Layer 3 of a small transformer language model trained on English Wikipedia (13 layers, counted from 0, width 64).
A neuron adds its activation times its output weights to the MLP's output. To switch it off is to set its activation to zero at one token and run the rest of the model.

Output weights of the MLP neurons that the questions are about. A number n stands for (n - 500) times 0.00049.
n10: 544 484 691 595 537 462 476 507 318 646 605 491 565 620 242 442 403 431 359 442 569 445 480 466 469 269 722 518 447 676 366 631 255 415 345 686 634 280 598 511 536 677 484 493 463 632 599 647 422 428 561 244 581 529 633 482 508 489 228 569 337 605 299 410
n37: 467 330 712 613 411 503 602 526 740 462 314 535 301 506 417 518 659 603 368 432 437 83 500 475 520 570 220 658 330 474 463 388 411 438 503 683 698 693 508 393 529 632 585 411 342 260 413 400 762 479 402 367 660 480 246 563 441 504 639 512 476 228 68 642
n54: 499 553 663 586 438 510 553 362 403 291 423 569 344 820 220 396 525 748 567 500 437 560 381 548 297 288 508 742 730 414 349 704 591 471 341 434 465 404 475 803 576 391 610 548 374 356 544 376 445 506 374 505 552 157 510 732 399 235 670 391 392 506 715 642
n57: 417 472 740 537 457 662 431 447 599 900 296 384 639 536 473 486 484 491 612 492 349 149 574 535 188 736 531 473 228 550 255 595 466 785 466 498 529 349 713 386 588 689 580 533 519 669 336 466 539 611 647 180 430 571 557 449 645 296 408 480 649 668 321 702
n74: 346 469 560 602 461 609 553 439 685 394 393 588 372 572 469 707 763 359 704 502 576 495 645 536 425 614 549 515 416 472 448 703 494 491 583 429 657 595 442 334 156 354 395 575 662 245 483 804 740 720 533 593 464 573 199 677 523 490 510 653 367 393 526 326
n77: 362 662 671 633 537 490 480 288 679 364 416 454 353 259 433 267 330 361 395 439 418 510 546 538 242 785 341 676 550 704 524 550 581 182 474 630 482 475 500 566 652 338 354 378 491 725 566 550 519 367 479 587 458 483 625 636 441 541 74 492 464 409 702 314
n140: 337 341 449 628 541 696 691 375 385 425 532 387 450 491 546 372 252 832 579 532 625 239 575 471 398 354 682 609 306 567 565 639 770 580 354 701 477 577 433 592 508 547 653 541 514 441 552 461 315 549 569 623 224 614 495 556 245 312 697 584 359 243 399 698
n157: 556 295 424 663 494 410 749 357 568 390 439 369 448 355 716 529 571 660 322 632 579 689 559 501 614 369 551 383 459 567 671 337 197 470 578 568 469 373 643 325 677 642 487 742 456 553 680 354 597 525 331 478 536 696 445 925 449 615 511 557 179 600 469 602
n188: 282 418 339 405 394 315 461 497 622 135 281 307 392 706 305 397 628 314 324 174 484 590 429 525 725 450 654 486 245 569 404 464 667 570 527 411 369 353 530 805 637 509 576 675 324 637 602 309 591 399 430 737 489 476 591 583 644 556 427 586 415 711 480 477
n195: 618 475 521 681 570 480 521 643 471 425 308 511 565 539 354 687 414 94 472 583 550 665 479 489 315 874 453 617 260 505 464 582 353 430 276 280 544 433 512 726 478 532 321 538 472 491 607 542 621 710 427 715 489 639 316 660 750 412 537 429 441 568 434 555
n199: 213 540 475 448 361 695 586 554 757 364 494 452 649 397 549 547 615 521 741 633 540 310 331 376 452 462 622 389 390 599 548 702 252 482 381 379 703 324 595 555 674 834 567 518 488 632 541 426 588 477 576 741 638 564 644 540 601 224 440 410 662 465 421 636
n201: 787 215 620 356 313 439 413 561 643 609 490 537 350 643 489 222 408 802 586 337 787 340 523 429 460 327 526 205 527 533 660 737 423 673 411 521 704 579 538 392 657 348 289 169 457 562 596 472 668 707 575 666 359 686 515 604 563 331 521 360 570 384 582 502
n218: 508 406 339 571 528 118 346 303 584 470 664 718 565 976 372 442 466 609 722 626 422 418 550 486 549 654 338 638 289 632 745 422 608 591 571 521 517 565 509 700 517 470 335 489 605 486 347 695 585 531 568 715 479 562 419 600 428 568 414 519 558 336 831 467
n219: 612 667 186 617 422 346 619 108 561 461 283 455 477 299 585 433 487 346 452 636 772 400 644 748 525 594 524 363 542 538 543 615 780 503 537 494 610 676 401 708 575 460 321 469 310 475 401 429 460 557 251 563 273 340 712 333 447 549 525 585 403 756 480 795
n226: 525 687 389 616 558 518 490 532 460 372 456 394 461 386 482 443 408 323 458 126 380 641 435 333 522 312 585 572 505 308 530 609 644 467 461 690 456 258 122 341 581 386 482 414 591 432 562 660 593 401 535 612 912 367 788 383 504 506 543 498 405 500 344 386
n240: 618 560 585 715 429 545 594 650 714 330 460 351 546 265 501 672 720 526 480 698 559 554 548 500 493 582 601 538 512 427 466 565 554 313 393 412 444 764 549 590 498 336 864 330 211 498 274 474 174 469 690 147 583 574 422 399 599 444 597 696 435 560 435 532

Each question names a token from some text and the token that comes next. It shows the activations a of the neurons there, in the order above. A number n stands for (n - 500) times 0.01.

Then comes g, the gradient of the next token's log-probability with respect to the MLP's output, scaled to length 1. A neuron's effect is roughly proportional to its activation times (output weights . g). A number n stands for (n - 500) times 0.00096.

" ", then "#"
a: 485 503 433 505 498 466 516 582 491 495 410 504 498 508 532 469
g: 510 440 482 618 194 637 372 401 719 588 605 322 520 777 570 673 288 445 223 226 361 313 582 600 486 371 356 539 491 455 469 465 399 339 658 621 390 503 502 452 381 513 591 519 759 567 530 516 363 457 702 544 448 613 436 575 748 517 385 626 649 574 404 457
Which two neurons, each switched off alone, lower its probability most, in order? n54, n199

" e", then "ar"
a: 495 640 502 467 790 486 571 487 481 509 495 489 490 510 506 500
g: 559 326 767 414 552 629 371 503 506 457 384 446 474 475 518 595 489 581 193 458 715 410 371 473 339 475 561 565 646 460 232 704 514 569 371 514 358 777 324 425 461 588 341 560 603 702 347 478 490 747 563 460 669 608 234 591 598 726 579 405 519 491 602 352
Which two neurons, each switched off alone, lower its probability most, in order? n74, n37

"k", then " H"
a: 510 529 518 500 515 530 491 508 485 517 483 495 508 592 522 539
g: 771 488 709 467 469 351 396 507 771 469 401 599 472 640 596 676 310 354 459 507 291 597 394 395 696 374 516 347 476 360 308 543 463 427 564 579 518 338 408 519 179 506 418 590 398 556 619 480 576 445 406 285 715 325 386 612 520 391 525 416 619 806 445 390
Which neuron, switched off, raises the next token's probability most? n219

"\n", then " "
a: 480 524 496 484 490 513 504 709 467 502 502 509 504 485 490 499
g: 642 445 461 539 599 604 638 485 630 706 685 272 373 382 347 634 441 420 544 570 453 716 785 429 545 528 450 446 213 697 437 370 363 643 656 637 513 467 488 681 680 528 381 399 430 447 526 605 665 625 402 476 560 292 433 397 562 244 654 668 442 684 681 520
Switching off which neuron hurts the next token most? n157

"al", then " F"
a: 408 521 501 501 517 503 478 500 508 502 419 535 483 479 474 497
g: 507 338 522 624 696 441 487 443 403 410 513 633 514 465 601 377 472 464 297 631 606 519 258 597 649 473 556 377 239 599 357 541 398 636 637 320 489 491 602 381 418 461 706 534 331 678 490 818 441 703 230 485 628 759 288 532 395 437 358 562 511 343 549 351
Which neuron, switched off, raises the next token's probability most? n10

"r", then "ed"
a: 501 731 525 509 519 531 496 500 507 489 504 485 493 524 496 502
g: 438 295 675 543 709 589 708 401 433 599 532 345 425 702 504 212 465 274 499 624 443 605 444 677 252 709 621 449 452 400 460 570 495 362 433 259 680 654 606 542 565 427 334 495 474 541 409 461 522 486 502 519 339 614 497 822 395 704 530 380 443 303 386 592
Which two neurons, each switched off alone, lower its probability most, in order? n37, n77

"ic", then " of"
a: 506 515 494 497 500 486 512 552 500 516 337 337 494 499 501 605
g: 366 340 503 336 355 540 377 578 624 440 424 505 379 371 664 442 737 477 536 521 398 480 399 720 470 429 641 503 409 552 472 518 625 402 596 574 653 952 376 462 569 418 550 658 653 258 512 532 463 664 671 417 464 554 548 372 557 650 621 833 402 364 576 699
Which two neurons, each switched off alone, lower its probability most, in order? n240, n199

"er", then ","
a: 486 500 515 478 501 434 495 562 503 491 338 520 506 486 548 603
g: 451 444 429 261 584 585 536 596 288 256 462 599 496 289 315 433 625 467 477 176 155 449 340 551 599 698 483 411 542 644 440 397 427 552 620 654 547 647 558 637 415 475 526 444 557 559 293 628 521 214 589 461 524 717 462 395 387 579 494 506 298 362 337 512
Switching off which neuron hurts the next token most? n199

"om", then "p"
a: 701 513 500 516 504 558 490 507 512 368 481 501 577 487 499 518
g: 508 685 545 618 387 595 678 436 398 537 603 567 476 501 209 519 348 382 658 470 519 411 518 586 317 622 535 674 478 718 564 469 592 316 433 494 642 554 318 347 530 776 434 523 452 640 698 414 675 426 396 234 568 311 590 754 351 267 337 368 606 537 604 541
Switching off which neuron hurts the next token most? n10

" p", then "r"
a: 490 505 469 504 493 450 985 546 495 500 496 500 501 500 503 503
g: 583 198 666 448 317 635 355 447 676 339 441 292 419 426 304 450 728 533 598 457 403 719 628 380 734 410 397 445 728 476 331 438 553 453 641 598 454 755 352 471 330 527 821 569 533 391 697 524 398 528 487 476 577 527 440 434 550 607 557 472 401 632 359 436
Which neuron, switched off, raises the next token's probability most? n140

"on", then "-"
a: 446 514 498 493 496 513 493 510 513 506 495 309 269 495 500 504
g: 674 589 698 564 379 491 285 691 652 790 562 644 444 332 631 635 699 502 299 692 563 438 574 543 480 500 415 498 747 425 405 829 343 264 441 565 563 663 355 453 607 454 458 619 499 647 450 427 617 683 371 454 459 616 599 525 527 460 506 274 311 520 536 530
Switching off which neuron hurts the next token most? n218

"ur", then "g"
a: 482 488 306 493 520 461 485 504 498 503 494 511 496 638 582 611
g: 467 368 444 758 493 481 663 773 583 470 611 652 402 620 470 590 637 337 487 634 702 600 558 265 558 577 629 371 435 304 738 541 740 544 256 517 328 632 465 634 517 398 656 376 307 500 530 621 399 396 591 525 536 529 569 289 422 545 302 525 619 603 499 745
Which two neurons, each switched off alone, lower its probability most, in order? n240, n219

"s", then "ers"
a: 500 517 490 503 509 683 489 552 490 441 440 403 493 489 503 482
g: 403 366 294 746 486 386 262 806 270 583 572 472 613 503 513 476 339 252 478 371 562 673 563 640 367 625 623 416 447 727 633 414 381 413 381 330 616 462 348 384 476 271 532 303 549 455 491 496 558 580 429 418 525 512 472 414 572 643 209 603 465 710 563 496
Switching off which neuron hurts the next token most? n77

"t", then "ation"
a: 481 704 508 339 515 514 495 505 502 496 520 491 500 503 517 479
g: 702 550 285 572 364 547 384 524 660 690 270 408 591 400 632 460 663 399 364 665 628 421 484 393 329 561 564 582 175 657 494 470 452 446 714 404 508 507 567 298 445 309 557 484 338 432 673 412 427 458 561 576 462 437 438 520 375 523 812 844 488 467 499 666
Switching off which neuron hurts the next token most? n37

" H", then "or"
a: 483 513 524 502 511 540 583 490 499 502 436 508 534 584 482 459
g: 507 291 536 453 394 404 536 500 442 307 683 415 697 691 521 213 431 686 336 560 670 519 479 449 603 439 704 629 616 576 437 521 509 564 228 376 303 609 390 460 594 615 652 467 518 321 626 353 500 566 211 660 674 627 554 524 458 685 330 620 628 586 425 682
Switching off which neuron hurts the next token most? n140

"om", then "m"
a: 655 517 504 511 501 551 493 505 598 392 487 506 620 505 502 527
g: 643 396 602 268 532 590 183 495 445 381 462 608 337 446 717 454 723 593 276 463 444 511 473 449 541 229 324 321 511 481 410 348 505 343 390 628 379 479 421 553 433 441 487 487 446 533 420 652 329 332 588 574 528 593 474 277 696 369 750 701 595 518 266 610
Which neuron, switched off, raises the next token's probability most? n218

"er", then "he"
a: 515 497 505 506 503 477 500 497 507 498 493 291 513 504 350 533
g: 448 698 218 511 512 334 382 437 611 474 564 462 682 600 348 387 743 457 585 464 299 613 438 719 528 396 670 760 297 523 501 531 446 500 713 498 488 569 409 747 621 645 285 607 516 426 627 542 693 478 589 496 534 292 480 581 643 346 320 314 392 394 343 467
Which neuron, switched off, raises the next token's probability most? n226

"o", then "o"
a: 513 503 492 485 490 511 484 510 610 511 500 667 506 495 607 619
g: 565 683 395 392 544 487 461 528 546 527 516 442 235 449 751 540 374 683 665 534 392 509 575 524 417 734 598 536 606 414 426 694 360 265 630 447 437 619 531 376 318 570 548 578 568 326 475 408 348 575 448 284 409 363 554 712 342 839 336 378 615 272 453 658
Which neuron, switched off, raises the next token's probability most? n188

"es", then "t"
a: 613 506 445 442 492 516 501 490 516 415 786 509 503 501 510 519
g: 552 429 442 612 481 572 575 313 508 587 416 296 609 687 762 555 534 440 453 541 483 815 504 412 553 524 552 688 385 598 573 334 443 670 242 252 411 527 487 489 518 890 597 550 545 588 423 596 281 612 694 585 523 494 550 446 558 305 442 745 639 589 533 346
Switching off which neuron hurts the next token most? n199

" S", then "l"
a: 478 496 452 499 506 529 720 505 515 511 416 496 578 487 506 482
g: 319 480 575 468 455 381 520 810 566 533 197 751 699 687 722 288 536 480 479 494 504 622 441 627 488 477 479 244 519 469 579 510 574 670 513 516 547 328 539 387 436 471 515 295 516 234 526 440 539 495 330 484 320 696 651 378 585 827 434 460 586 421 610 572
Switching off which neuron hurts the next token most? n54

"h", then " E"
a: 512 499 514 521 502 497 482 634 624 493 504 501 473 375 498 508
g: 700 445 615 803 380 515 518 451 619 605 629 404 533 544 712 711 629 692 416 281 327 534 481 448 585 510 517 446 551 485 412 383 544 724 341 587 487 447 552 638 479 343 663 543 472 507 185 624 472 470 698 377 737 526 632 296 579 467 483 212 622 438 668 396
Which neuron, switched off, raises the next token's probability most? n157

"s", then "it"
a: 499 513 495 503 512 667 489 574 493 459 421 435 495 492 501 481
g: 583 547 292 435 534 575 689 642 436 491 534 557 301 491 346 351 410 357 411 601 687 575 560 632 640 623 190 448 585 674 322 423 588 643 338 593 510 660 558 584 426 532 421 261 396 408 520 321 398 594 358 592 420 414 606 394 589 651 885 252 531 413 476 525
Switching off which neuron hurts the next token most? n199

"#", then "1"
a: 514 484 494 271 507 431 493 497 493 439 515 424 499 493 516 505
g: 723 451 513 528 410 702 471 492 451 511 561 490 416 667 722 364 599 624 337 268 692 617 374 479 434 845 422 488 561 429 514 471 417 154 687 305 354 372 509 614 576 290 382 520 673 469 387 514 557 371 304 526 501 552 422 660 436 303 459 487 591 385 557 700
Switching off which neuron hurts the next token most? n57

"0", then " ("
a: 496 521 492 501 496 496 560 525 638 466 474 478 487 501 540 515
g: 408 450 488 468 554 333 532 710 563 560 554 737 545 442 573 670 356 683 312 703 468 486 500 604 458 193 620 654 553 729 618 695 649 414 392 419 750 731 548 330 465 427 279 409 506 536 382 404 453 487 499 371 579 777 379 509 588 649 407 645 391 465 567 673
Which neuron, switched off, raises the next token's probability most? n188

" G", then "."
a: 469 498 504 502 505 512 640 503 500 492 310 482 485 506 528 494
g: 493 614 411 583 300 526 341 384 729 361 637 372 796 461 417 434 211 436 457 464 491 470 608 467 733 505 522 547 472 732 446 375 596 290 422 673 670 225 379 350 496 312 621 469 305 451 434 446 553 459 461 557 342 576 453 797 398 441 518 490 358 300 513 532
Switching off which neuron hurts the next token most? n140

"p", then "en"
a: 503 678 495 414 488 517 501 522 529 515 501 538 411 484 494 502
g: 316 600 601 350 656 487 485 143 526 425 655 322 263 393 614 474 551 469 479 483 698 461 569 306 337 517 291 361 572 469 597 490 475 249 329 496 464 520 520 642 452 538 304 533 546 487 460 795 518 584 527 490 528 487 616 817 735 502 372 553 605 744 489 546
Which neuron, switched off, raises the next token's probability most? n37

"a", then "u"
a: 544 500 446 506 508 504 478 525 489 508 324 520 488 559 508 501
g: 523 427 281 460 728 559 398 671 368 326 698 489 619 555 556 735 295 508 639 375 434 526 651 436 220 585 359 431 534 556 546 397 380 681 470 436 421 158 416 413 446 840 627 468 451 312 407 356 466 420 477 513 516 373 518 346 480 469 475 426 446 764 392 549
Which neuron, switched off, raises the next token's probability most? n199

"ed", then " b"
a: 518 514 521 503 495 505 501 534 512 496 667 516 487 475 538 499
g: 438 518 429 582 531 521 562 532 459 411 568 582 551 473 388 256 424 364 388 536 560 625 400 581 482 595 552 510 572 414 393 509 637 701 527 226 409 445 259 473 763 717 371 442 262 409 628 390 451 482 448 634 242 735 792 627 470 386 621 653 567 325 587 217
Switching off which neuron hurts the next token most? n199

"h", then " S"
a: 510 496 513 532 504 495 482 668 587 492 490 501 453 358 500 505
g: 669 357 664 666 538 497 695 366 668 506 554 458 615 352 561 576 682 608 383 114 435 820 412 605 386 573 365 375 479 598 444 436 605 553 535 672 371 377 549 619 555 276 497 516 450 600 286 490 421 350 646 395 611 458 529 519 645 415 589 435 644 522 739 291
Switching off which neuron hurts the next token most? n219

" ", then "&"
a: 488 522 452 506 500 462 499 540 490 497 427 500 484 509 574 479
g: 392 540 411 563 655 646 533 687 518 627 527 722 575 303 561 529 400 342 447 593 700 559 369 520 622 303 548 711 434 361 567 371 521 571 413 674 473 492 618 538 360 505 443 696 333 427 421 163 601 543 606 677 445 398 532 468 621 200 716 582 279 261 531 498
Switching off which neuron hurts the next token most? n77

" for", then " D"
a: 589 507 391 486 477 489 560 490 502 505 539 495 500 501 510 573
g: 525 464 779 616 268 314 399 508 664 559 621 271 366 633 494 698 595 519 548 408 750 604 405 655 508 595 394 394 618 614 545 481 354 521 410 630 215 323 446 580 463 449 696 591 445 591 365 577 328 543 423 353 645 459 601 602 490 497 691 441 748 431 513 235
Switching off which neuron hurts the next token most? n240

"n", then " N"
a: 500 496 502 491 293 315 502 490 493 506 500 490 490 491 494 466
g: 554 475 666 544 388 320 401 447 496 626 405 365 416 271 576 479 692 263 442 692 351 230 507 647 578 654 351 279 287 612 691 350 487 486 467 681 329 593 497 548 667 427 448 587 600 353 495 604 471 293 443 496 690 419 404 789 430 464 421 503 331 464 541 323
Which neuron, switched off, raises the next token's probability most? n77

"un", then "ic"
a: 503 875 508 501 507 548 487 537 498 490 513 469 400 500 500 499
g: 643 524 354 452 507 496 479 397 671 473 650 415 763 463 535 446 252 589 417 506 354 713 658 421 571 491 691 589 510 339 683 361 485 287 444 296 591 522 376 643 853 619 393 592 419 559 585 425 506 379 394 444 600 397 224 633 403 417 440 547 186 394 508 539
Switching off which neuron hurts the next token most? n157

"#", then "5"
a: 504 500 502 200 513 411 495 511 505 337 541 376 496 493 512 506
g: 499 395 418 340 477 688 684 525 451 376 722 536 382 512 565 304 691 571 633 533 729 482 482 361 624 792 575 481 557 713 512 702 365 473 768 495 374 625 568 531 680 512 744 474 397 254 695 586 339 416 401 487 404 575 607 739 495 433 542 315 479 584 565 459
Which neuron, switched off, raises the next token's probability most? n201

" of", then " c"
a: 485 516 505 509 439 503 567 667 566 500 504 505 494 510 521 501
g: 408 586 224 411 558 651 690 523 546 421 240 597 580 479 332 572 430 789 307 542 370 411 452 633 713 344 624 361 409 317 470 435 571 628 341 511 625 521 841 486 480 570 591 326 553 391 513 465 538 560 390 539 371 362 365 328 557 592 535 612 395 694 404 281
Switching off which neuron hurts the next token most? n188

"f", then "th"
a: 479 526 516 500 490 423 480 512 506 525 521 489 496 509 440 503
g: 457 360 522 435 227 282 510 806 396 324 596 539 595 393 544 563 320 423 511 562 328 439 607 416 468 750 683 689 683 456 690 559 508 546 391 580 417 592 566 537 634 523 656 536 363 537 537 355 453 728 625 348 401 600 404 600 331 197 340 391 389 642 411 573
Switching off which neuron hurts the next token most? n226

"v", then "s"
a: 533 505 542 518 501 416 499 292 506 453 422 494 491 653 633 491
g: 497 551 531 527 528 306 528 636 612 689 644 588 465 411 454 570 349 476 348 515 620 363 530 655 840 669 433 469 504 449 273 859 441 502 485 856 406 497 232 555 580 491 337 276 515 283 564 477 402 464 347 512 457 311 512 530 646 519 453 510 506 651 453 353
Which neuron, switched off, raises the next token's probability most? n77

"p", then "h"
a: 501 556 500 484 487 503 497 498 532 392 479 502 506 491 499 496
g: 259 349 700 269 276 566 542 361 315 461 607 346 534 505 565 531 531 529 449 422 624 450 669 507 569 333 206 419 698 551 537 546 738 658 711 556 473 622 446 363 538 351 496 504 399 533 557 808 595 441 427 618 492 503 551 231 653 439 566 290 356 378 531 608
Switching off which neuron hurts the next token most? n195